Layer 5 of a small transformer language model trained on English Wikipedia (14 layers, counted from 0, width 128).
A neuron adds its activation times its output weights to the MLP's output. To switch it off is to set its activation to zero at one token and run the rest of the model.
A neuron's activation on a vector x is GELU(weights . x), where the dot is the dot product.

Input weights of the MLP neurons that the questions are about. A number n stands for (n - 500) times 0.0016.
n34: 575 601 522 483 133 405 446 391 406 561 479 617 584 500 526 382 600 561 575 408 459 661 588 581 651 423 472 410 699 584 394 454 311 576 530 526 458 344 506 397 445 172 580 388 429 618 260 485 594 585 542 617 597 369 385 443 649 514 568 512 525 635 428 491 518 363 509 592 595 478 431 637 370 424 611 603 497 425 363 561 673 332 395 500 414 509 484 444 544 482 486 385 550 528 679 480 512 406 561 369 565 601 420 555 373 525 432 719 500 399 404 577 479 491 494 601 629 301 576 548 456 435 354 518 448 550 518 585
n41: 574 618 585 591 553 712 567 429 519 562 424 605 522 280 519 600 403 542 568 643 336 613 593 350 572 493 521 694 456 590 477 373 598 812 663 396 529 591 600 571 578 390 382 315 586 411 548 532 510 805 461 641 304 548 561 315 552 480 323 487 592 484 497 579 533 486 413 461 536 527 678 478 490 555 579 487 620 632 406 678 474 581 284 443 525 561 593 464 737 380 399 652 437 436 546 460 587 706 574 581 339 549 448 588 355 440 596 455 454 566 510 451 645 666 392 631 477 549 309 436 335 613 529 464 533 468 541 481
n57: 526 581 513 497 688 516 417 797 215 524 620 451 427 374 629 509 675 542 438 335 463 471 437 676 454 441 444 639 686 577 520 711 321 785 391 524 513 524 497 423 594 430 464 434 556 425 490 564 378 506 550 359 422 434 503 532 342 552 443 510 552 401 287 551 231 470 599 415 415 398 282 516 555 532 467 522 507 569 461 378 564 510 500 535 522 596 427 579 453 474 506 532 475 479 608 451 326 724 457 457 625 600 509 503 441 682 573 587 765 446 441 555 429 305 582 280 370 601 555 612 516 394 600 400 367 516 582 365
n66: 704 569 546 500 378 408 308 797 385 443 480 374 451 657 709 572 572 595 379 549 265 504 576 453 580 316 534 593 294 569 576 691 564 654 570 539 414 720 361 591 417 678 370 336 576 408 755 475 422 576 389 384 569 670 290 435 616 574 286 185 492 611 462 523 500 713 408 367 379 327 634 553 525 334 412 636 500 500 244 562 496 410 394 379 758 652 327 163 711 413 539 446 772 488 399 492 475 603 488 397 550 388 523 795 328 500 635 578 599 673 349 521 607 343 524 553 568 411 852 615 349 513 380 376 671 427 573 826
n75: 604 471 550 559 511 468 145 392 538 535 473 649 548 418 580 615 378 413 656 473 431 361 708 554 539 613 417 971 616 613 486 616 326 391 670 434 500 463 469 423 591 604 507 539 454 447 437 315 385 470 261 442 490 404 448 731 542 422 555 687 521 369 536 510 373 628 429 313 627 539 493 411 190 437 454 609 592 421 661 455 552 438 589 336 418 726 521 479 679 514 477 493 524 346 607 697 469 503 447 510 578 633 381 493 525 574 428 423 427 534 511 694 542 529 383 709 558 695 363 642 490 461 626 528 493 463 507 549
n88: 552 441 493 637 564 403 370 447 572 494 490 577 366 664 374 532 481 553 512 143 445 470 636 514 463 687 585 487 329 537 500 706 545 376 644 600 467 445 392 450 517 357 470 756 500 732 479 550 586 433 615 466 627 419 385 520 579 562 548 644 440 675 319 481 457 649 605 563 213 510 377 337 336 434 493 526 648 412 358 431 569 583 529 455 371 391 436 604 576 378 615 352 468 509 550 285 490 612 184 386 382 709 569 507 503 577 585 437 484 458 500 583 454 409 575 553 541 592 520 582 315 578 325 586 543 555 442 457
n97: 538 373 527 193 267 660 534 386 312 472 670 446 331 400 558 430 283 428 417 426 496 462 492 558 427 684 472 433 600 549 601 675 275 327 440 557 349 603 395 489 714 597 488 488 539 434 597 640 330 438 622 622 210 593 629 552 428 391 563 294 531 442 484 464 584 516 489 328 324 232 686 604 406 390 388 688 301 574 530 625 402 366 388 648 718 406 364 245 573 636 400 356 471 557 512 583 443 361 221 449 280 390 246 637 500 321 484 500 554 607 531 485 549 391 522 306 480 488 534 327 456 465 397 405 580 326 633 538
n126: 588 363 737 488 517 769 374 496 319 298 570 289 487 455 419 590 558 847 454 446 640 280 548 491 633 792 430 542 637 555 483 530 550 526 479 772 707 536 496 619 436 539 793 323 522 686 550 636 403 619 456 571 492 375 657 462 806 253 409 349 491 635 487 552 547 237 377 235 316 543 625 283 601 521 427 640 417 582 513 398 475 473 713 616 620 606 656 379 737 581 600 445 730 643 397 666 653 530 399 635 634 551 372 444 370 390 478 280 549 641 470 423 525 687 700 373 741 423 130 361 635 722 589 521 504 529 293 661
n174: 519 524 519 697 391 719 429 306 386 155 630 469 364 467 529 824 408 591 576 582 598 633 813 566 342 577 493 511 604 447 445 477 359 279 579 547 810 516 232 496 354 606 686 492 272 589 541 428 610 562 530 686 511 563 549 496 389 711 563 572 612 364 689 493 527 472 621 496 523 465 463 361 413 241 338 378 529 469 671 420 333 623 541 448 452 671 410 395 643 568 421 530 578 432 488 365 431 621 445 515 632 771 371 577 411 295 364 561 609 485 488 623 515 594 571 443 354 332 664 349 629 410 572 698 462 526 381 314
n176: 644 520 469 550 539 573 327 179 538 577 515 209 647 719 471 474 567 630 444 601 295 397 461 406 477 260 440 474 772 539 590 389 403 682 439 514 439 808 451 737 515 378 550 613 496 209 520 508 618 404 467 484 735 654 755 474 573 561 440 303 403 290 504 518 492 640 577 496 404 520 331 410 420 458 706 359 596 598 443 302 371 436 504 381 306 348 363 387 471 256 248 546 437 561 279 489 603 458 369 555 516 423 417 500 344 380 398 573 653 489 535 782 561 418 594 471 611 504 626 564 541 586 634 435 431 340 474 714
n226: 453 660 262 479 665 493 518 562 555 674 757 388 598 539 336 532 457 766 510 457 716 456 583 410 470 419 356 604 375 709 530 493 411 413 518 476 464 626 547 654 478 425 522 709 433 377 402 471 328 500 598 523 370 173 241 652 647 536 539 511 248 595 375 593 426 700 556 559 382 425 457 550 555 621 463 361 352 485 657 456 361 431 356 307 650 540 481 545 447 588 490 544 337 490 388 556 482 587 241 402 608 511 555 570 452 632 298 460 580 618 478 419 431 549 522 422 617 429 548 456 355 391 427 419 799 300 539 851
n299: 596 648 486 543 344 598 473 351 455 389 547 595 562 541 626 523 433 490 617 429 389 576 247 557 454 360 541 503 619 702 397 388 456 504 222 546 483 409 441 649 640 194 482 493 507 574 452 434 521 400 404 576 432 738 434 442 427 497 486 291 271 473 446 546 315 617 316 587 591 436 480 384 510 371 602 217 602 567 327 389 614 572 647 375 500 711 546 525 490 379 372 580 614 552 666 626 476 493 520 590 595 469 523 360 203 455 415 358 536 476 468 577 455 617 643 582 557 601 521 397 483 251 385 705 307 459 324 424
n329: 446 546 297 685 422 441 475 547 420 380 571 519 586 525 538 465 680 369 460 536 361 569 522 590 349 706 383 511 475 587 377 409 465 526 413 435 511 496 417 395 507 444 445 708 459 356 411 358 715 437 462 394 395 496 507 496 413 669 539 388 212 598 414 476 277 615 560 397 592 474 361 371 518 485 378 500 512 463 649 391 540 276 507 475 301 453 537 645 447 373 476 580 645 411 333 448 737 464 288 675 430 683 582 203 467 544 239 565 521 564 296 592 416 571 464 578 617 504 274 421 363 571 730 431 948 596 379 664

Output weights of the MLP neurons that the questions are about. A number n stands for (n - 500) times 0.0019.
n34: 455 363 598 646 486 676 411 491 553 337 593 373 496 285 331 475 519 408 408 588 168 422 336 677 549 620 376 456 293 260 609 389 543 493 490 429 462 376 600 489 449 514 467 797 401 542 614 402 474 602 524 691 500 364 324 476 479 606 461 420 450 543 653 511 802 661 569 454 715 565 476 227 346 604 507 546 495 348 554 655 474 482 387 615 453 469 184 657 479 657 464 383 427 560 260 385 556 486 574 789 452 618 468 542 575 340 504 269 468 568 629 648 322 570 518 382 552 507 480 628 542 468 490 468 603 643 362 493
n41: 517 552 423 546 609 513 669 489 481 581 714 599 520 297 626 512 459 590 562 625 388 503 506 536 525 237 487 352 380 559 425 426 396 524 608 527 507 487 547 388 460 513 510 627 246 482 680 427 415 497 538 633 354 466 658 535 360 529 512 707 373 384 404 589 490 648 551 422 544 494 456 592 567 853 296 452 975 424 371 453 439 480 604 602 463 529 369 593 429 419 413 557 391 548 261 412 407 698 760 466 463 497 480 529 562 441 503 376 504 646 441 536 608 606 526 489 528 581 541 474 621 497 556 614 691 543 606 290
n57: 574 619 623 715 288 443 539 497 558 577 375 477 730 700 302 518 562 376 637 601 290 327 284 394 562 286 537 462 453 545 480 416 829 328 497 340 333 401 655 597 435 529 535 359 514 422 450 524 804 511 332 647 493 550 447 493 419 327 661 458 316 531 570 723 637 387 493 599 540 646 613 709 424 355 395 693 391 718 590 416 500 451 565 385 444 387 491 636 721 486 659 625 369 632 511 660 515 323 262 253 451 415 496 406 485 366 533 610 471 302 403 500 575 602 511 504 518 479 440 389 305 320 405 619 382 556 407 572
n66: 425 288 628 592 397 297 528 327 367 491 752 692 546 794 326 383 552 543 460 623 308 633 487 505 522 485 487 574 353 252 638 500 487 471 271 476 394 518 434 518 532 566 514 137 550 381 897 333 575 201 725 495 644 653 586 390 693 589 400 758 558 285 420 486 339 424 633 451 513 276 612 561 486 256 271 350 218 605 363 342 430 473 948 572 342 747 560 240 630 450 191 657 509 604 351 545 394 715 453 477 495 536 826 404 347 225 450 468 626 573 387 482 275 451 746 500 369 418 491 559 386 344 406 590 597 324 575 417
n75: 504 588 449 671 438 630 902 396 791 620 458 269 321 459 525 354 640 535 583 569 401 538 455 592 433 539 475 303 378 460 575 324 482 413 548 546 465 461 577 496 422 210 568 387 597 470 609 504 436 625 545 647 388 804 527 479 446 608 383 352 574 588 504 489 522 377 660 633 258 631 471 504 619 410 412 482 565 445 379 537 617 500 404 438 538 305 469 458 374 407 607 622 645 727 337 536 585 544 638 485 637 435 554 591 601 435 475 448 179 359 427 372 381 528 690 537 332 355 517 330 228 600 565 421 511 674 447 297
n88: 544 426 512 416 565 349 388 588 638 405 569 483 571 486 339 624 411 431 253 482 279 612 556 518 513 290 387 319 287 359 532 780 477 437 480 562 305 643 535 319 470 426 771 500 494 509 408 420 649 419 579 563 583 453 711 570 533 532 551 477 539 521 370 252 572 533 404 396 551 437 430 775 466 518 452 548 575 626 424 500 459 450 413 516 420 494 563 600 562 694 296 654 484 572 369 379 305 503 554 480 359 493 379 621 533 491 396 416 434 516 470 298 493 619 295 616 522 497 491 464 481 548 528 422 712 490 718 417
n97: 586 577 238 432 450 657 543 480 537 414 605 405 623 477 652 513 684 332 444 449 633 596 461 512 358 329 700 438 465 586 303 527 325 552 623 496 680 548 496 500 496 485 321 539 347 177 395 464 446 678 482 332 333 423 621 697 459 675 617 772 710 633 610 303 411 373 590 326 515 428 778 620 569 630 324 687 452 261 542 515 547 496 481 372 454 694 636 606 638 476 592 534 544 625 417 643 588 473 527 449 504 485 376 336 437 322 463 623 441 479 335 777 504 717 583 491 290 543 410 414 431 515 656 291 346 402 621 599
n126: 549 318 575 542 667 478 504 387 637 280 514 453 393 470 401 394 688 623 521 379 533 425 757 164 549 465 464 415 613 306 398 463 454 573 481 515 623 521 657 486 324 616 522 452 427 757 448 690 567 518 314 454 451 401 565 454 654 472 596 592 682 430 477 553 361 520 411 596 521 799 359 510 518 407 647 599 646 453 329 374 392 507 566 295 401 500 644 489 625 658 419 349 613 530 453 424 637 460 552 586 739 525 298 427 217 480 604 636 524 565 601 289 462 578 594 336 580 671 610 292 587 550 619 425 725 662 519 456
n174: 645 176 437 591 545 346 546 494 583 378 358 571 644 530 438 483 258 468 657 510 660 346 409 593 629 604 653 553 399 419 420 610 398 483 487 697 359 478 621 644 692 496 348 444 633 507 336 119 671 554 458 335 614 560 476 295 650 347 547 508 488 514 596 724 306 625 649 456 454 658 537 443 557 440 575 460 570 310 474 625 408 358 718 504 691 381 509 743 606 376 729 429 579 573 500 235 540 742 416 420 613 489 563 543 485 580 672 523 220 427 555 433 324 464 611 374 525 664 349 353 439 547 569 500 504 478 519 504
n176: 474 408 899 606 348 584 645 600 597 636 393 234 690 555 516 631 581 449 545 452 318 656 339 310 464 429 273 572 543 529 473 365 512 800 445 655 430 789 305 318 370 524 602 574 565 414 417 118 436 378 398 298 564 525 601 788 565 512 451 550 257 466 590 543 137 704 523 569 405 343 223 432 382 442 532 186 625 508 596 534 462 542 483 459 368 628 599 728 231 357 492 483 560 534 574 545 572 417 525 487 647 242 311 512 373 438 512 441 463 406 352 496 496 758 347 364 706 500 355 565 476 585 589 467 437 611 573 395
n226: 553 634 645 478 587 615 380 530 477 810 497 431 535 563 423 512 415 442 689 343 483 587 578 541 477 470 527 497 346 398 496 416 449 393 551 496 518 679 398 414 653 583 595 355 428 478 461 500 426 597 516 496 751 577 471 483 652 449 290 521 317 548 472 293 584 327 700 369 510 403 385 664 552 743 341 513 556 490 514 314 380 428 298 534 426 586 582 425 497 472 559 611 493 645 221 173 600 576 546 599 490 558 350 493 351 752 537 549 241 600 599 500 572 573 264 434 605 578 471 480 672 530 548 358 462 548 436 531
n299: 591 351 557 525 378 503 594 626 467 556 532 350 271 451 347 356 489 484 436 307 350 394 375 229 369 489 537 497 628 419 478 597 466 466 293 429 525 587 461 588 431 576 269 682 210 524 728 389 399 480 464 478 472 389 388 405 607 493 590 762 678 591 292 486 316 492 450 463 389 468 345 503 358 482 447 464 612 595 473 347 426 555 500 639 398 513 467 557 423 389 438 155 427 581 388 368 553 425 632 720 424 487 446 500 507 587 544 538 508 253 405 476 736 530 507 577 415 548 416 446 352 613 535 574 569 490 567 534
n329: 518 507 347 530 507 773 303 561 583 405 605 724 453 489 576 533 507 644 598 564 543 340 436 605 627 336 371 626 467 609 512 681 643 513 447 540 373 503 378 521 601 428 569 650 549 398 633 515 340 552 584 429 535 421 600 366 752 274 406 543 652 428 500 382 514 413 727 730 711 450 559 663 586 549 617 410 724 440 379 594 500 468 529 563 576 734 428 349 552 481 292 644 294 548 391 409 644 546 562 445 791 437 398 531 542 480 507 547 437 510 592 336 784 521 447 316 605 323 389 672 503 323 301 584 511 577 504 482

Each question names a token from some text and the token that comes next. It shows the vector x that enters the MLP there. A number n stands for (n - 500) times 0.013.

Then comes g, the gradient of the next token's log-probability with respect to the MLP's output, scaled to length 1. A neuron's effect is roughly proportional to its activation times (output weights . g). A number n stands for (n - 500) times 0.00073.

"te", then ", "
x: 597 323 573 541 561 414 401 468 496 353 489 477 564 533 439 487 464 443 555 627 457 488 420 572 414 477 457 464 510 503 504 435 520 338 517 435 473 586 550 506 600 486 494 374 563 566 641 404 454 451 538 469 469 551 542 399 500 373 438 550 460 336 636 575 492 566 410 546 523 458 527 642 475 548 480 536 669 553 447 555 375 484 457 429 489 568 411 585 410 846 478 502 545 483 539 498 416 406 529 487 677 485 445 596 579 709 499 576 362 565 522 474 424 540 550 477 483 493 329 461 526 483 379 371 549 447 494 433
g: 575 578 303 436 480 557 751 526 671 438 548 368 591 478 635 742 573 733 502 492 330 337 581 549 502 452 514 584 527 518 512 573 445 517 482 635 529 564 507 365 615 449 331 431 512 315 314 616 259 572 227 498 538 521 618 852 496 615 434 453 476 577 408 489 452 500 683 410 523 612 520 398 655 593 318 694 519 641 608 312 631 428 338 423 475 465 491 382 604 646 742 587 385 280 617 602 295 506 499 541 637 479 474 296 438 577 456 265 223 285 464 458 317 414 538 536 547 708 604 625 542 537 580 416 433 569 707 604
Which two neurons, each switched off alone, lower its probability most, in order? n97, n75

" f", then "ul"
x: 549 438 581 674 526 469 668 561 574 266 462 487 424 488 462 479 427 514 506 473 460 428 485 516 479 468 371 307 512 289 255 400 457 534 537 525 451 370 579 370 465 419 499 465 478 506 520 478 494 443 532 389 571 540 543 591 498 377 541 588 556 483 479 503 519 455 523 430 529 523 534 447 608 570 412 530 596 514 405 424 448 395 485 438 461 426 503 517 271 570 529 556 425 462 488 421 498 467 600 496 607 431 472 516 491 550 535 471 478 407 533 339 360 508 552 594 575 405 440 465 431 447 373 504 486 412 803 440
g: 536 601 456 548 313 348 456 536 355 442 458 367 598 578 515 379 588 677 189 401 594 311 406 309 682 416 560 374 378 444 327 722 416 566 807 723 491 455 471 521 681 421 714 622 427 502 329 750 476 466 438 320 600 613 483 391 578 397 548 629 560 555 498 334 452 439 470 445 535 517 514 655 280 360 348 484 462 580 665 383 445 304 650 424 640 548 664 382 459 480 338 657 516 405 334 441 528 521 303 402 531 436 729 618 446 473 697 598 541 495 306 451 521 354 491 576 623 424 458 796 513 520 487 528 662 657 561 345
Which neuron, switched off, raises the next token's probability most? n34

"ing", then " on"
x: 536 532 527 615 467 551 507 612 501 477 548 451 524 485 515 498 348 509 523 586 589 443 496 510 443 515 278 449 502 343 209 500 541 478 429 562 461 493 521 398 438 480 547 567 450 486 520 527 529 527 732 555 549 495 556 493 506 413 490 525 513 406 601 442 479 460 442 453 421 458 496 478 474 447 424 505 784 460 360 520 433 563 485 508 428 469 426 440 449 668 502 521 518 525 540 402 352 521 705 461 468 435 485 500 552 671 436 610 394 395 512 500 488 502 530 529 543 473 460 509 559 529 421 436 458 458 710 436
g: 380 190 318 492 299 551 543 591 545 423 314 670 414 561 455 550 403 350 508 604 401 489 492 530 282 552 510 498 547 624 481 621 627 378 420 526 457 545 456 604 499 539 434 361 458 456 496 430 325 484 555 475 262 445 424 560 181 252 511 441 591 534 635 639 277 461 418 623 569 643 557 655 223 284 474 362 588 371 639 500 512 442 718 409 621 279 603 510 664 392 451 564 512 182 556 694 391 540 493 459 476 447 544 458 338 685 536 569 374 628 418 346 253 549 360 601 396 605 331 367 430 557 687 572 671 616 609 481
Which neuron, switched off, lowers the next token's probability most? n174

"f", then " any"
x: 549 387 554 564 587 459 536 484 663 233 389 563 389 604 488 468 623 512 630 627 566 492 444 543 386 497 468 474 464 378 459 357 452 434 520 471 359 427 667 467 600 527 489 483 468 495 624 432 413 394 627 421 536 563 515 655 521 398 503 518 520 452 506 550 558 555 377 499 471 530 501 557 529 527 454 636 671 577 362 570 325 466 523 458 415 321 482 423 490 581 427 499 486 574 569 536 374 387 564 471 446 441 443 545 557 555 537 526 524 470 493 533 516 505 530 570 617 395 426 636 478 537 412 463 532 479 570 547
g: 269 386 440 633 528 428 630 363 472 395 390 459 745 538 549 559 421 531 529 598 430 698 164 608 713 515 658 531 550 410 686 595 412 483 418 615 441 475 716 347 546 274 561 427 540 299 397 530 900 261 508 635 634 488 631 331 701 649 572 508 510 685 486 358 477 489 602 492 481 624 283 554 386 354 463 365 525 608 432 675 686 450 482 568 527 380 537 481 563 367 424 592 636 431 685 407 536 526 408 448 340 672 479 677 579 428 338 411 684 538 518 524 454 535 671 704 611 540 662 513 660 523 588 520 422 629 471 415
Which neuron, switched off, raises the next token's probability most? n97

" to", then " person"
x: 549 475 538 631 553 518 573 543 530 448 539 504 531 551 507 503 433 447 524 531 528 468 398 532 493 365 256 451 531 446 332 329 601 506 377 575 433 528 670 400 492 481 422 556 495 452 587 485 528 459 613 451 542 504 507 645 572 399 493 497 559 397 512 467 487 544 392 516 501 471 456 519 498 571 430 444 896 498 397 468 418 494 540 486 496 451 456 467 398 546 403 531 487 521 486 388 440 458 570 447 566 356 465 533 462 513 482 569 353 473 519 505 536 525 537 426 571 478 460 435 479 523 443 469 451 443 610 456
g: 196 422 478 596 852 529 494 531 817 527 565 668 476 426 349 334 438 569 403 423 568 539 488 603 550 621 551 447 578 374 458 545 514 517 424 584 640 677 562 505 433 404 497 458 545 135 559 322 501 420 453 583 380 576 409 500 459 664 437 603 530 454 539 426 563 554 488 578 635 519 506 521 429 721 598 520 534 399 654 675 664 452 631 482 372 659 422 392 422 371 584 489 602 388 405 527 607 364 814 141 554 462 529 605 318 475 608 309 381 408 803 554 280 372 555 349 505 476 542 271 463 626 568 534 487 676 583 444
Which neuron, switched off, raises the next token's probability most? n299

" s", then "ay"
x: 532 401 482 754 540 451 501 519 510 312 404 495 456 511 523 523 423 507 557 515 506 544 427 430 497 476 282 322 543 420 234 421 522 533 436 527 488 441 595 332 481 479 339 548 470 589 552 514 562 529 668 390 555 610 595 671 457 422 466 505 550 472 543 540 440 516 525 389 518 525 502 524 518 487 488 526 693 552 370 490 420 438 451 476 448 372 481 463 381 454 490 503 507 527 423 355 442 522 504 431 510 442 436 507 511 513 488 467 542 527 490 528 411 552 538 555 557 445 493 411 509 461 438 513 500 444 747 488
g: 559 530 727 560 271 567 368 219 195 392 544 321 577 549 357 498 392 570 831 555 536 435 372 528 311 471 560 304 413 538 609 452 326 351 575 467 472 508 499 781 537 456 539 793 588 599 526 677 499 567 578 551 578 513 588 441 432 286 655 526 437 608 465 447 498 514 636 527 704 410 462 455 413 490 352 416 655 451 548 398 529 565 597 287 478 505 588 337 557 558 550 366 233 624 484 619 575 613 577 703 677 547 501 477 323 557 714 630 510 738 711 386 605 409 369 540 529 450 622 645 446 593 358 413 657 543 391 478
Which neuron, switched off, lowers the next token's probability most? n329

".", then "\""
x: 526 550 517 579 483 514 478 548 610 214 523 477 518 436 517 516 482 475 465 460 477 430 527 414 440 397 242 387 570 353 366 431 583 485 454 539 509 456 701 394 471 538 516 582 553 558 471 515 486 490 570 396 494 479 483 651 467 394 534 517 527 405 526 492 419 534 564 499 440 466 485 609 475 585 457 535 873 497 412 500 409 464 430 502 487 414 526 476 401 568 521 489 508 513 574 424 480 546 572 518 548 402 476 508 523 562 541 596 349 390 545 436 436 553 524 467 449 513 527 513 494 518 465 422 467 408 549 414
g: 610 434 218 558 516 319 232 344 446 394 516 587 595 740 458 197 746 534 665 640 391 606 584 371 622 498 322 552 627 594 567 514 363 521 390 315 384 706 466 535 400 480 493 765 548 631 456 402 403 401 551 380 589 339 374 553 389 699 502 672 392 585 482 575 334 476 504 420 535 588 750 665 475 290 561 413 515 543 590 687 403 646 643 519 241 518 516 606 601 422 615 556 488 592 326 442 447 324 702 504 717 448 426 537 328 748 508 548 433 504 547 542 371 617 469 555 509 399 366 498 545 433 447 709 447 418 477 453
Which neuron, switched off, lowers the next token's probability most? n57

".", then " J"
x: 545 559 541 571 502 451 448 525 670 267 523 502 506 487 539 500 497 479 507 485 469 455 479 466 391 401 270 397 560 366 353 462 613 497 481 540 488 482 700 395 471 537 501 578 554 530 467 510 468 505 576 380 508 525 486 676 455 395 535 509 580 393 526 498 422 516 542 486 421 469 478 595 502 593 433 527 838 489 450 426 406 445 425 467 510 479 496 523 432 635 533 481 524 482 570 433 468 516 559 521 591 495 513 479 513 550 534 626 288 371 559 444 474 550 513 494 430 487 491 507 494 534 383 396 443 409 610 405
g: 420 408 366 700 454 469 583 441 515 516 496 490 494 643 405 446 495 500 553 538 511 406 432 644 659 534 478 506 437 517 518 489 659 672 441 506 632 671 284 642 445 268 319 424 379 325 511 601 567 675 569 307 337 592 389 442 630 484 540 284 438 560 567 562 443 710 214 386 449 365 233 339 359 769 412 326 763 618 546 551 686 384 443 576 632 555 337 571 534 432 347 588 620 407 385 162 447 551 524 561 569 641 290 513 561 455 371 249 296 758 437 372 663 587 516 463 551 565 486 403 561 598 559 521 498 611 452 562
Which neuron, switched off, raises the next token's probability most? n57

" him", then " and"
x: 535 529 534 520 572 550 555 587 444 303 513 503 452 445 530 418 477 430 525 513 466 535 462 589 444 379 244 401 446 453 364 475 486 547 407 520 412 463 611 417 484 528 536 517 529 406 569 448 442 496 556 469 562 551 424 596 471 410 592 518 549 456 506 528 412 470 469 466 539 482 450 514 515 495 266 437 809 476 497 423 464 446 478 495 463 486 486 509 566 565 498 574 412 522 429 391 297 521 585 546 503 370 376 447 508 608 465 569 360 419 512 562 346 590 501 504 543 556 499 533 558 503 470 474 416 418 620 378
g: 472 365 601 571 628 684 431 600 446 535 438 665 454 440 266 331 432 511 689 388 265 383 338 518 357 578 573 588 345 475 653 568 512 235 654 603 394 578 566 599 421 499 440 422 592 249 776 581 359 502 408 399 405 426 576 557 448 335 456 374 347 553 433 505 513 552 624 509 626 425 592 445 662 424 651 682 453 333 683 523 468 556 539 622 404 595 288 349 492 464 521 692 624 453 463 563 612 348 499 559 553 486 647 235 355 589 446 479 302 440 541 529 409 374 571 427 712 685 221 534 316 394 442 263 300 302 496 575
Which neuron, switched off, lowers the next token's probability most? n57

" refer", then "end"
x: 564 511 560 496 489 538 468 452 521 292 531 475 594 538 474 445 556 444 639 537 447 540 481 506 457 485 414 309 476 343 491 481 461 532 469 591 396 483 606 372 450 495 414 611 486 437 537 337 593 371 616 587 470 531 499 546 446 374 526 544 587 496 503 431 502 572 465 446 532 517 531 466 536 523 407 539 710 471 329 546 411 494 520 557 500 495 510 529 338 585 428 534 538 584 634 490 370 553 586 531 583 554 453 335 551 635 429 472 477 304 489 595 245 600 507 495 375 501 410 418 512 517 514 426 514 415 570 378
g: 447 584 695 622 546 360 452 526 429 440 420 434 557 493 491 442 520 764 479 560 668 491 721 419 698 742 659 479 430 788 417 506 363 701 360 537 569 470 411 549 692 527 568 571 496 525 349 519 522 360 549 571 562 542 693 366 435 539 555 476 586 695 416 530 649 333 459 468 438 344 442 668 576 518 359 417 670 358 453 695 231 359 723 651 426 533 354 503 563 591 555 850 436 412 429 397 466 537 428 377 667 233 590 464 810 455 481 408 593 579 467 185 484 455 467 304 477 474 552 609 531 585 573 425 634 395 527 627
Which two neurons, each switched off alone, lower its probability most, in order? n329, n174

", was", then " co"
x: 522 487 595 572 448 480 568 534 450 227 565 538 513 496 431 572 482 381 531 526 557 499 504 503 359 493 327 385 508 374 320 371 473 574 390 534 362 452 633 445 504 528 418 536 471 498 466 493 511 460 488 512 576 621 485 635 497 366 583 553 513 385 494 504 486 522 451 457 458 491 440 619 446 599 370 416 807 438 473 411 547 501 527 467 519 416 526 512 472 602 440 483 438 570 553 388 395 537 587 574 605 416 449 438 546 575 455 558 483 411 490 510 433 620 504 469 464 442 478 458 507 508 571 472 450 526 683 407
g: 564 633 390 568 586 381 685 501 235 748 509 418 631 318 467 639 351 434 520 487 354 481 453 572 367 355 437 495 231 487 576 520 471 692 491 389 759 536 407 574 432 330 551 620 461 505 600 288 376 420 598 469 455 387 557 408 484 424 390 578 480 25 628 491 758 483 394 369 564 513 446 562 488 609 611 765 710 546 279 393 460 380 517 602 623 457 499 603 182 540 333 514 485 430 462 482 437 423 522 488 553 580 317 513 573 312 636 474 339 512 575 501 486 413 626 482 413 691 289 592 550 413 393 633 473 450 481 650
Which neuron, switched off, raises the next token's probability most? n57

"ler", then " B"
x: 582 458 496 537 557 511 510 574 463 382 558 491 608 588 421 531 337 412 501 562 520 504 512 562 450 373 356 460 437 373 360 511 554 458 575 621 442 371 653 351 540 609 443 537 606 439 561 401 503 450 586 482 535 519 473 625 455 369 530 494 649 454 601 481 469 504 445 436 556 458 580 517 576 603 457 594 578 467 483 535 391 484 555 491 381 480 424 437 471 682 498 486 437 487 521 397 378 424 609 590 632 347 430 494 589 734 454 507 248 577 554 543 417 518 475 431 549 660 384 446 482 503 428 552 474 510 558 486
g: 556 735 623 490 481 522 581 360 487 476 315 425 516 583 549 434 436 521 483 407 548 661 634 498 377 419 493 370 682 466 676 533 397 745 472 624 576 439 471 630 579 481 834 550 403 484 229 738 510 616 561 565 353 630 542 570 441 483 379 414 421 628 309 407 681 623 499 471 586 534 619 555 504 774 453 232 359 587 550 561 664 392 163 596 740 453 492 624 488 501 368 643 446 621 321 466 589 698 433 678 324 473 722 373 549 395 716 472 535 542 364 411 459 550 690 421 502 590 380 493 576 569 280 463 618 455 514 652
Which neuron, switched off, lowers the next token's probability most? n75

"1", then "997"
x: 397 457 560 507 609 583 464 490 592 352 482 489 467 489 474 438 439 468 509 447 505 424 527 433 451 511 383 478 469 301 429 505 555 479 506 560 402 467 675 412 469 484 221 523 532 489 502 483 534 465 570 471 496 527 519 730 424 381 508 505 583 478 519 476 487 566 443 506 454 521 430 546 464 507 435 470 864 478 344 464 505 576 531 504 498 588 528 530 355 600 472 483 505 482 430 405 465 565 574 445 551 507 464 570 587 583 474 556 456 425 522 495 427 470 491 633 605 535 499 500 529 484 444 335 458 394 573 516
g: 512 513 413 679 585 578 419 665 490 481 418 513 379 444 644 608 358 383 442 478 519 699 576 562 450 510 468 666 465 679 255 735 533 495 547 353 679 522 487 401 290 466 371 736 411 604 423 524 599 381 571 550 602 638 643 588 447 422 544 466 315 606 464 617 577 510 628 622 492 504 498 535 410 237 597 679 458 499 382 733 446 568 451 572 567 447 543 534 300 425 323 281 268 601 588 599 581 387 506 327 483 669 382 616 494 343 193 458 613 548 601 383 481 287 503 412 454 484 413 832 605 317 329 473 552 700 678 715
Which neuron, switched off, raises the next token's probability most? n75

"ce", then " incre"
x: 557 398 473 526 515 372 536 505 501 311 452 569 419 498 530 435 450 385 504 583 463 529 495 486 424 370 304 414 571 424 360 378 541 548 521 526 491 485 733 445 479 583 572 550 549 512 655 458 436 434 616 451 499 509 490 579 497 542 606 570 577 373 529 482 472 519 353 548 539 571 488 553 534 429 504 554 688 514 444 549 424 561 547 490 425 482 431 545 476 728 550 481 401 573 461 521 258 456 519 580 493 461 469 517 564 690 477 527 372 445 529 617 403 479 400 609 566 510 446 521 508 493 611 483 552 435 552 353
g: 504 294 556 462 383 529 430 668 473 417 403 490 497 538 511 503 617 437 455 585 486 398 324 617 446 478 498 577 488 870 449 612 453 540 679 255 373 728 749 381 424 456 492 398 221 720 637 353 453 512 428 536 554 622 536 516 549 574 569 296 432 565 492 467 446 422 452 645 364 561 497 385 493 493 345 340 642 311 654 558 586 478 609 490 552 326 644 579 516 581 736 538 338 423 454 524 521 560 574 510 371 466 535 646 518 361 645 413 544 638 427 427 884 390 573 303 398 264 739 476 323 335 599 518 799 490 584 531
Which neuron, switched off, lowers the next token's probability most? n75